Layer 3 of a small transformer language model trained on English Wikipedia (10 layers, counted from 0, width 128).
Take only the direct path to the model's output, skipping the later layers: a vector added to the residual stream pushes a token's score in proportion to its dot product with that token's output vector.

Output vectors of the tokens that the questions are about. A number n stands for (n - 128) times 0.03.
"end ": 176, 158, 117, 124, 139, 99, 120, 125, 170, 166, 173, 183, 91, 166, 130, 109, 132, 201, 134, 160, 128, 78, 116, 86, 94, 99, 131, 116, 167, 132, 162, 190, 128, 159, 111, 138, 110, 101, 153, 96, 90, 71, 151, 124, 114, 85, 165, 93, 139, 154, 108, 176, 123, 157, 123, 131, 170, 137, 142, 119, 115, 118, 177, 131, 168, 138, 175, 97, 111, 167, 156, 69, 114, 115, 148, 125, 133, 164, 107, 62, 117, 115, 152, 114, 129, 228, 90, 119, 150, 106, 193, 137, 170, 163, 133, 142, 135, 165, 117, 161, 130, 155, 99, 169, 94, 137, 182, 101, 177, 109, 82, 75, 146, 133, 118, 89, 119, 168, 158, 138, 166, 131, 80, 133, 161, 163, 123, 107
"oth": 178, 186, 90, 69, 105, 166, 103, 114, 205, 117, 132, 175, 174, 155, 107, 159, 91, 146, 129, 113, 151, 117, 161, 66, 89, 134, 151, 151, 118, 104, 163, 126, 177, 89, 167, 129, 98, 181, 114, 90, 127, 138, 68, 143, 151, 135, 171, 114, 144, 147, 106, 120, 109, 142, 107, 153, 108, 130, 155, 135, 108, 114, 134, 110, 78, 106, 123, 180, 121, 102, 130, 148, 107, 95, 156, 131, 91, 128, 66, 189, 148, 147, 210, 94, 127, 107, 123, 105, 111, 92, 177, 147, 71, 186, 116, 103, 152, 154, 129, 130, 108, 125, 113, 144, 86, 100, 148, 132, 135, 106, 141, 75, 138, 142, 59, 150, 75, 183, 142, 155, 103, 152, 74, 123, 183, 51, 137, 216
"States": 133, 145, 148, 93, 128, 161, 83, 114, 156, 127, 148, 162, 156, 102, 117, 172, 104, 132, 137, 137, 147, 72, 98, 96, 45, 107, 135, 155, 130, 118, 147, 103, 122, 149, 134, 159, 165, 99, 102, 78, 61, 153, 142, 162, 147, 65, 96, 114, 110, 138, 146, 118, 123, 168, 123, 158, 122, 93, 150, 207, 95, 87, 100, 115, 147, 149, 126, 154, 185, 77, 148, 113, 170, 142, 73, 93, 113, 115, 117, 157, 147, 82, 131, 75, 112, 104, 180, 116, 114, 85, 139, 174, 77, 195, 148, 110, 90, 199, 127, 77, 77, 90, 112, 113, 128, 115, 108, 98, 115, 121, 93, 122, 192, 128, 101, 113, 96, 158, 118, 128, 129, 127, 90, 90, 117, 148, 84, 121
"ity ": 122, 128, 141, 71, 76, 171, 134, 128, 177, 104, 140, 152, 182, 191, 159, 126, 111, 115, 97, 165, 96, 166, 105, 78, 103, 162, 76, 153, 134, 62, 146, 110, 101, 191, 90, 143, 116, 140, 121, 59, 125, 112, 147, 188, 122, 131, 157, 103, 126, 128, 106, 141, 168, 168, 124, 148, 134, 176, 141, 172, 73, 188, 126, 109, 121, 153, 126, 116, 137, 141, 101, 78, 143, 164, 113, 150, 87, 118, 83, 131, 67, 60, 131, 87, 139, 139, 131, 141, 81, 89, 172, 137, 130, 140, 154, 168, 74, 117, 133, 106, 108, 84, 122, 116, 106, 119, 133, 92, 123, 103, 109, 136, 141, 159, 121, 89, 116, 114, 178, 176, 139, 129, 113, 118, 167, 109, 117, 121
"202": 107, 171, 83, 134, 173, 153, 99, 149, 156, 158, 130, 143, 105, 140, 118, 182, 116, 171, 106, 141, 165, 121, 137, 150, 124, 96, 141, 143, 118, 129, 160, 126, 135, 129, 111, 119, 132, 140, 130, 126, 94, 100, 117, 102, 84, 89, 119, 140, 95, 173, 138, 146, 126, 162, 82, 127, 208, 132, 166, 120, 128, 135, 138, 171, 156, 131, 101, 98, 133, 134, 143, 121, 159, 113, 96, 154, 106, 160, 83, 107, 110, 104, 125, 110, 151, 130, 113, 76, 110, 62, 85, 93, 124, 116, 116, 97, 137, 129, 122, 118, 107, 110, 131, 113, 204, 133, 107, 131, 134, 156, 115, 73, 177, 108, 104, 162, 84, 155, 157, 157, 198, 136, 134, 132, 121, 162, 104, 139
"held ": 112, 168, 132, 63, 83, 99, 118, 106, 157, 151, 110, 153, 170, 136, 161, 158, 68, 172, 121, 207, 113, 114, 104, 120, 121, 139, 84, 171, 116, 116, 107, 123, 139, 112, 99, 167, 115, 116, 148, 75, 152, 100, 121, 73, 109, 136, 110, 143, 132, 119, 140, 156, 159, 149, 147, 144, 174, 136, 76, 128, 112, 161, 131, 188, 143, 149, 150, 185, 147, 141, 120, 140, 164, 64, 95, 126, 142, 162, 119, 134, 125, 168, 101, 132, 112, 158, 103, 140, 134, 92, 112, 154, 146, 130, 187, 132, 146, 147, 161, 156, 99, 98, 105, 126, 137, 155, 151, 161, 84, 90, 150, 124, 177, 80, 117, 141, 125, 107, 80, 111, 165, 130, 122, 153, 174, 106, 98, 118
"\" ": 128, 135, 133, 148, 109, 126, 91, 116, 97, 91, 124, 127, 154, 132, 118, 143, 112, 101, 106, 186, 157, 144, 126, 160, 84, 139, 115, 151, 192, 132, 177, 80, 164, 125, 111, 135, 163, 121, 144, 146, 121, 128, 99, 113, 66, 130, 105, 107, 139, 130, 139, 152, 84, 129, 122, 186, 125, 115, 80, 127, 104, 180, 112, 116, 158, 160, 128, 106, 156, 142, 191, 111, 117, 103, 161, 129, 96, 111, 110, 123, 86, 101, 112, 110, 120, 173, 106, 136, 143, 114, 169, 107, 146, 112, 130, 135, 102, 185, 137, 170, 130, 121, 162, 147, 143, 118, 90, 151, 149, 147, 104, 134, 134, 138, 133, 102, 116, 171, 128, 118, 136, 161, 138, 124, 154, 160, 92, 110
"195": 154, 126, 174, 163, 161, 144, 126, 185, 179, 111, 136, 127, 90, 134, 154, 140, 123, 166, 130, 138, 147, 129, 135, 116, 121, 112, 142, 104, 117, 135, 137, 140, 106, 108, 111, 136, 153, 144, 123, 138, 104, 63, 73, 142, 88, 127, 96, 150, 87, 147, 96, 192, 120, 126, 96, 155, 115, 135, 110, 196, 121, 131, 86, 135, 120, 131, 106, 120, 144, 134, 155, 120, 149, 101, 141, 93, 110, 116, 113, 117, 100, 114, 135, 123, 115, 155, 117, 111, 131, 102, 110, 155, 117, 130, 119, 135, 111, 107, 127, 148, 103, 100, 124, 149, 112, 150, 130, 161, 152, 150, 144, 78, 177, 132, 139, 175, 106, 156, 132, 113, 158, 123, 124, 150, 119, 112, 116, 154
"album ": 167, 178, 109, 46, 141, 136, 105, 104, 154, 122, 163, 128, 121, 196, 192, 128, 78, 118, 115, 126, 197, 143, 137, 116, 145, 86, 116, 153, 158, 58, 179, 54, 64, 185, 157, 156, 120, 92, 196, 108, 113, 128, 70, 113, 162, 106, 95, 163, 138, 231, 114, 215, 112, 132, 94, 103, 248, 125, 107, 163, 105, 125, 97, 154, 67, 169, 212, 159, 74, 116, 186, 51, 128, 122, 106, 123, 72, 139, 161, 179, 134, 154, 105, 127, 44, 125, 95, 158, 114, 138, 133, 151, 138, 140, 165, 32, 90, 193, 108, 131, 35, 187, 135, 101, 91, 156, 209, 200, 164, 143, 133, 67, 190, 156, 94, 77, 112, 136, 205, 156, 138, 119, 81, 115, 167, 153, 77, 106
"Engl": 162, 140, 141, 102, 134, 151, 119, 131, 166, 150, 161, 132, 152, 128, 130, 161, 135, 152, 108, 172, 134, 124, 137, 115, 123, 104, 100, 124, 139, 143, 145, 105, 135, 125, 146, 160, 145, 139, 147, 145, 63, 156, 123, 116, 129, 120, 118, 120, 125, 127, 110, 159, 119, 143, 91, 139, 151, 122, 112, 117, 119, 132, 155, 199, 105, 111, 137, 146, 129, 147, 143, 85, 118, 120, 111, 93, 101, 163, 70, 172, 131, 125, 145, 111, 89, 132, 128, 138, 134, 96, 158, 132, 104, 141, 151, 122, 114, 137, 129, 118, 133, 158, 136, 112, 103, 62, 150, 130, 159, 132, 142, 140, 175, 130, 92, 123, 118, 99, 146, 119, 96, 182, 112, 117, 93, 114, 93, 147

Each question shows what one neuron of this layer's MLP adds at an activation of 1. A number n stands for (n - 128) times 0.0064.

n607: 161, 140, 96, 109, 123, 102, 148, 148, 122, 129, 137, 127, 116, 132, 227, 141, 155, 99, 116, 90, 124, 90, 131, 91, 93, 124, 132, 161, 95, 145, 113, 127, 116, 101, 132, 159, 108, 154, 138, 141, 125, 117, 127, 137, 134, 120, 87, 129, 169, 99, 149, 98, 123, 83, 114, 127, 111, 135, 125, 129, 138, 119, 147, 87, 109, 101, 129, 111, 131, 155, 125, 82, 114, 152, 137, 139, 141, 139, 116, 135, 156, 138, 107, 129, 133, 129, 127, 87, 133, 125, 97, 139, 134, 117, 138, 130, 144, 139, 139, 120, 122, 120, 163, 131, 108, 123, 100, 131, 129, 104, 161, 129, 104, 120, 93, 133, 127, 93, 147, 125, 148, 123, 115, 134, 180, 158, 121, 149
Which two tokens does it push up most, strongest first? "oth", "album "

n513: 171, 104, 109, 164, 143, 176, 162, 111, 142, 118, 129, 136, 144, 116, 137, 179, 140, 118, 124, 129, 95, 165, 102, 122, 94, 135, 140, 147, 92, 123, 123, 103, 108, 186, 141, 155, 155, 104, 97, 90, 143, 147, 135, 152, 153, 131, 142, 92, 143, 127, 114, 129, 110, 164, 109, 149, 120, 127, 129, 92, 117, 141, 153, 135, 115, 156, 131, 99, 116, 141, 130, 121, 130, 122, 123, 154, 135, 121, 129, 121, 117, 135, 111, 144, 152, 113, 96, 152, 77, 131, 131, 154, 146, 133, 87, 129, 156, 158, 160, 139, 179, 163, 144, 136, 160, 102, 152, 124, 92, 109, 123, 190, 105, 164, 138, 102, 123, 131, 133, 108, 129, 110, 136, 113, 112, 116, 109, 166
Which of these tokens does it push up most? "ity "

n221: 111, 154, 109, 148, 92, 100, 96, 147, 154, 117, 123, 144, 109, 120, 139, 155, 141, 169, 120, 134, 105, 141, 125, 134, 103, 106, 131, 145, 117, 129, 134, 116, 150, 158, 158, 127, 137, 122, 58, 147, 124, 172, 137, 106, 139, 111, 138, 113, 122, 90, 153, 134, 124, 127, 100, 137, 113, 124, 124, 117, 151, 151, 118, 100, 173, 138, 127, 124, 127, 110, 108, 157, 76, 193, 85, 99, 130, 111, 107, 109, 137, 104, 102, 149, 113, 95, 130, 167, 120, 123, 142, 104, 102, 105, 121, 115, 111, 123, 130, 79, 72, 101, 119, 156, 142, 120, 165, 126, 135, 106, 176, 151, 141, 170, 153, 128, 127, 121, 130, 125, 141, 146, 116, 106, 141, 138, 135, 143
Which of these tokens does it push up most? "States"

n246: 135, 152, 124, 171, 117, 131, 128, 132, 149, 138, 134, 99, 102, 152, 99, 136, 113, 161, 145, 78, 126, 152, 134, 144, 111, 137, 151, 129, 123, 137, 114, 130, 132, 135, 111, 137, 117, 63, 141, 144, 115, 134, 100, 131, 129, 141, 110, 119, 96, 108, 158, 154, 94, 115, 132, 110, 146, 118, 109, 156, 104, 116, 122, 148, 112, 141, 142, 142, 162, 101, 157, 130, 167, 144, 145, 113, 113, 92, 97, 77, 138, 109, 136, 124, 78, 132, 74, 114, 111, 127, 103, 138, 124, 162, 147, 143, 96, 58, 138, 151, 137, 128, 133, 109, 149, 133, 121, 111, 147, 120, 115, 115, 108, 171, 112, 166, 125, 134, 109, 124, 168, 130, 121, 148, 142, 114, 108, 130
Which of these tokens does it push up most? "195"

n333: 96, 110, 151, 114, 143, 98, 108, 147, 83, 152, 147, 143, 157, 99, 113, 117, 141, 92, 129, 151, 103, 105, 127, 123, 134, 140, 98, 145, 117, 98, 103, 144, 118, 158, 126, 139, 136, 111, 174, 95, 96, 149, 110, 152, 142, 140, 134, 139, 159, 129, 111, 137, 138, 136, 145, 92, 112, 92, 206, 167, 122, 154, 134, 124, 159, 123, 181, 148, 159, 104, 131, 169, 147, 123, 124, 97, 129, 126, 151, 116, 138, 93, 95, 110, 122, 127, 140, 144, 122, 114, 163, 105, 125, 148, 132, 150, 125, 118, 133, 138, 97, 129, 125, 119, 97, 123, 146, 130, 118, 82, 88, 126, 96, 144, 148, 114, 118, 135, 108, 115, 118, 142, 109, 135, 120, 157, 138, 104
Which of these tokens does it push up most? "States"

n78: 170, 93, 150, 112, 114, 91, 93, 135, 119, 124, 121, 142, 107, 95, 151, 124, 141, 134, 131, 105, 128, 131, 150, 161, 141, 91, 142, 127, 157, 165, 125, 119, 117, 140, 101, 101, 144, 121, 113, 119, 115, 123, 153, 136, 123, 133, 123, 146, 146, 87, 148, 147, 124, 162, 124, 161, 102, 132, 124, 133, 204, 150, 107, 90, 156, 138, 102, 126, 118, 149, 121, 123, 119, 154, 117, 129, 123, 138, 137, 133, 177, 118, 111, 130, 115, 136, 93, 125, 80, 101, 134, 128, 106, 170, 123, 127, 137, 127, 123, 97, 133, 155, 111, 118, 150, 137, 151, 105, 180, 169, 97, 145, 115, 119, 161, 164, 128, 140, 89, 157, 133, 136, 108, 106, 107, 111, 121, 125
Which of these tokens does it push up most? "States"

n507: 150, 136, 127, 85, 58, 82, 125, 98, 151, 142, 139, 136, 117, 118, 137, 122, 163, 145, 122, 118, 112, 172, 116, 119, 95, 113, 140, 128, 108, 127, 104, 155, 114, 137, 96, 126, 91, 137, 118, 129, 120, 151, 148, 99, 147, 127, 103, 77, 127, 127, 158, 136, 117, 109, 85, 115, 99, 97, 147, 87, 112, 140, 106, 153, 181, 131, 100, 126, 165, 160, 162, 133, 119, 134, 158, 144, 151, 141, 141, 121, 133, 113, 137, 134, 114, 147, 103, 143, 147, 148, 121, 105, 114, 139, 134, 88, 162, 140, 103, 115, 147, 137, 124, 134, 134, 150, 94, 162, 127, 127, 129, 116, 134, 89, 95, 102, 106, 123, 122, 93, 103, 160, 103, 100, 156, 164, 143, 113
Which of these tokens does it push up most? "end "

n65: 183, 74, 101, 138, 161, 160, 110, 114, 145, 143, 105, 115, 122, 138, 100, 83, 147, 101, 119, 125, 135, 117, 151, 131, 143, 136, 104, 130, 144, 177, 124, 136, 133, 118, 155, 150, 92, 123, 135, 138, 147, 119, 129, 141, 137, 84, 126, 123, 122, 127, 102, 139, 116, 119, 124, 113, 102, 143, 130, 136, 145, 153, 129, 122, 153, 169, 147, 141, 150, 78, 147, 87, 122, 156, 106, 114, 94, 157, 107, 120, 120, 108, 136, 103, 103, 145, 122, 102, 163, 171, 143, 145, 94, 132, 172, 151, 115, 98, 164, 143, 117, 136, 104, 145, 141, 91, 114, 158, 112, 148, 126, 144, 129, 148, 120, 140, 117, 115, 69, 111, 122, 143, 147, 123, 145, 140, 125, 149
Which of these tokens does it push up most? "Engl"

n436: 158, 150, 93, 125, 150, 117, 119, 95, 137, 130, 126, 178, 124, 135, 131, 109, 109, 157, 112, 96, 140, 131, 105, 156, 102, 111, 148, 117, 124, 119, 164, 109, 122, 115, 124, 143, 135, 115, 104, 138, 152, 115, 146, 123, 110, 139, 120, 136, 148, 158, 160, 138, 123, 170, 122, 129, 144, 140, 92, 120, 138, 163, 135, 151, 100, 86, 132, 164, 130, 138, 120, 146, 107, 124, 138, 122, 115, 143, 117, 136, 141, 81, 127, 151, 132, 148, 163, 135, 147, 97, 75, 89, 110, 116, 80, 141, 129, 96, 127, 138, 136, 84, 126, 71, 126, 133, 118, 136, 135, 116, 161, 159, 131, 149, 142, 125, 125, 98, 148, 85, 137, 133, 149, 118, 129, 167, 136, 150
Which of these tokens does it push up most? "202"

n512: 99, 155, 71, 113, 154, 88, 123, 153, 131, 147, 81, 120, 124, 147, 121, 116, 151, 151, 97, 131, 99, 86, 104, 119, 197, 142, 123, 99, 143, 151, 115, 107, 135, 170, 120, 179, 143, 77, 151, 139, 121, 79, 95, 161, 151, 93, 97, 113, 114, 123, 155, 146, 122, 138, 136, 143, 144, 137, 147, 159, 130, 133, 130, 139, 113, 129, 132, 147, 162, 119, 109, 164, 122, 130, 122, 94, 205, 150, 166, 112, 161, 140, 125, 136, 122, 119, 133, 146, 129, 99, 146, 126, 120, 134, 96, 151, 174, 167, 126, 127, 144, 125, 150, 123, 179, 116, 87, 152, 79, 138, 124, 116, 117, 136, 152, 132, 116, 105, 116, 94, 153, 115, 104, 133, 140, 111, 94, 169
Which of these tokens does it push down most? "ity "

n574: 126, 119, 135, 144, 128, 93, 130, 140, 144, 122, 79, 129, 122, 118, 131, 113, 136, 120, 116, 143, 133, 101, 151, 141, 129, 123, 137, 127, 118, 87, 151, 117, 122, 107, 128, 124, 141, 146, 107, 155, 134, 145, 127, 130, 129, 125, 156, 141, 101, 130, 127, 135, 161, 126, 117, 115, 150, 124, 127, 138, 80, 137, 151, 135, 132, 142, 123, 163, 126, 118, 149, 108, 153, 116, 118, 142, 159, 112, 102, 135, 146, 91, 126, 118, 105, 174, 110, 94, 120, 130, 105, 115, 132, 116, 140, 137, 128, 173, 106, 134, 98, 134, 139, 106, 136, 80, 121, 142, 132, 125, 163, 126, 167, 169, 148, 89, 155, 154, 107, 113, 156, 103, 154, 142, 97, 116, 146, 167
Which of these tokens does it push up most? "202"

n103: 114, 150, 113, 176, 109, 118, 113, 138, 173, 125, 158, 113, 137, 125, 161, 144, 129, 143, 98, 134, 132, 116, 127, 137, 133, 131, 114, 95, 160, 136, 183, 130, 98, 157, 134, 121, 162, 140, 131, 164, 105, 106, 104, 140, 132, 100, 132, 153, 139, 145, 130, 148, 170, 118, 98, 100, 119, 67, 115, 96, 88, 104, 126, 121, 105, 111, 138, 127, 147, 116, 122, 122, 106, 123, 112, 121, 153, 130, 111, 109, 184, 74, 150, 92, 119, 158, 110, 122, 159, 118, 153, 147, 107, 120, 166, 110, 124, 162, 162, 168, 153, 108, 99, 123, 124, 87, 115, 134, 103, 130, 133, 117, 7, 139, 106, 117, 132, 96, 139, 119, 167, 119, 113, 78, 119, 160, 131, 137
Which of these tokens does it push down most? "held "

n74: 127, 107, 111, 153, 127, 148, 105, 143, 124, 138, 104, 158, 131, 109, 138, 112, 107, 120, 77, 117, 96, 145, 117, 164, 105, 129, 104, 97, 149, 131, 129, 142, 86, 109, 127, 104, 118, 120, 139, 122, 166, 135, 155, 129, 110, 157, 142, 104, 101, 117, 141, 102, 118, 134, 172, 107, 124, 97, 159, 161, 148, 176, 118, 87, 118, 154, 150, 113, 116, 118, 131, 113, 112, 169, 140, 157, 134, 121, 120, 145, 152, 79, 138, 119, 170, 110, 123, 147, 97, 145, 113, 120, 107, 88, 147, 126, 91, 129, 133, 121, 98, 129, 145, 115, 123, 119, 105, 141, 126, 109, 142, 129, 113, 116, 95, 127, 153, 143, 106, 187, 86, 155, 160, 96, 143, 119, 161, 145
Which of these tokens does it push up most? "ity "

n207: 141, 98, 170, 130, 111, 137, 108, 126, 135, 149, 177, 152, 138, 120, 72, 138, 153, 139, 149, 153, 140, 135, 94, 127, 113, 104, 101, 153, 118, 154, 145, 151, 102, 102, 120, 129, 137, 111, 131, 85, 147, 138, 171, 116, 165, 155, 129, 164, 94, 121, 83, 120, 155, 129, 157, 145, 118, 131, 142, 128, 137, 124, 118, 146, 120, 129, 109, 119, 113, 68, 145, 144, 106, 120, 144, 148, 100, 147, 155, 151, 95, 103, 129, 107, 114, 134, 164, 133, 101, 102, 119, 149, 133, 139, 155, 117, 127, 170, 107, 118, 170, 127, 105, 129, 150, 107, 109, 126, 109, 124, 85, 144, 141, 146, 119, 154, 129, 100, 148, 115, 122, 122, 133, 185, 71, 170, 125, 154
Which three tokens does it push up most, strongest first? "States", "Engl", "ity "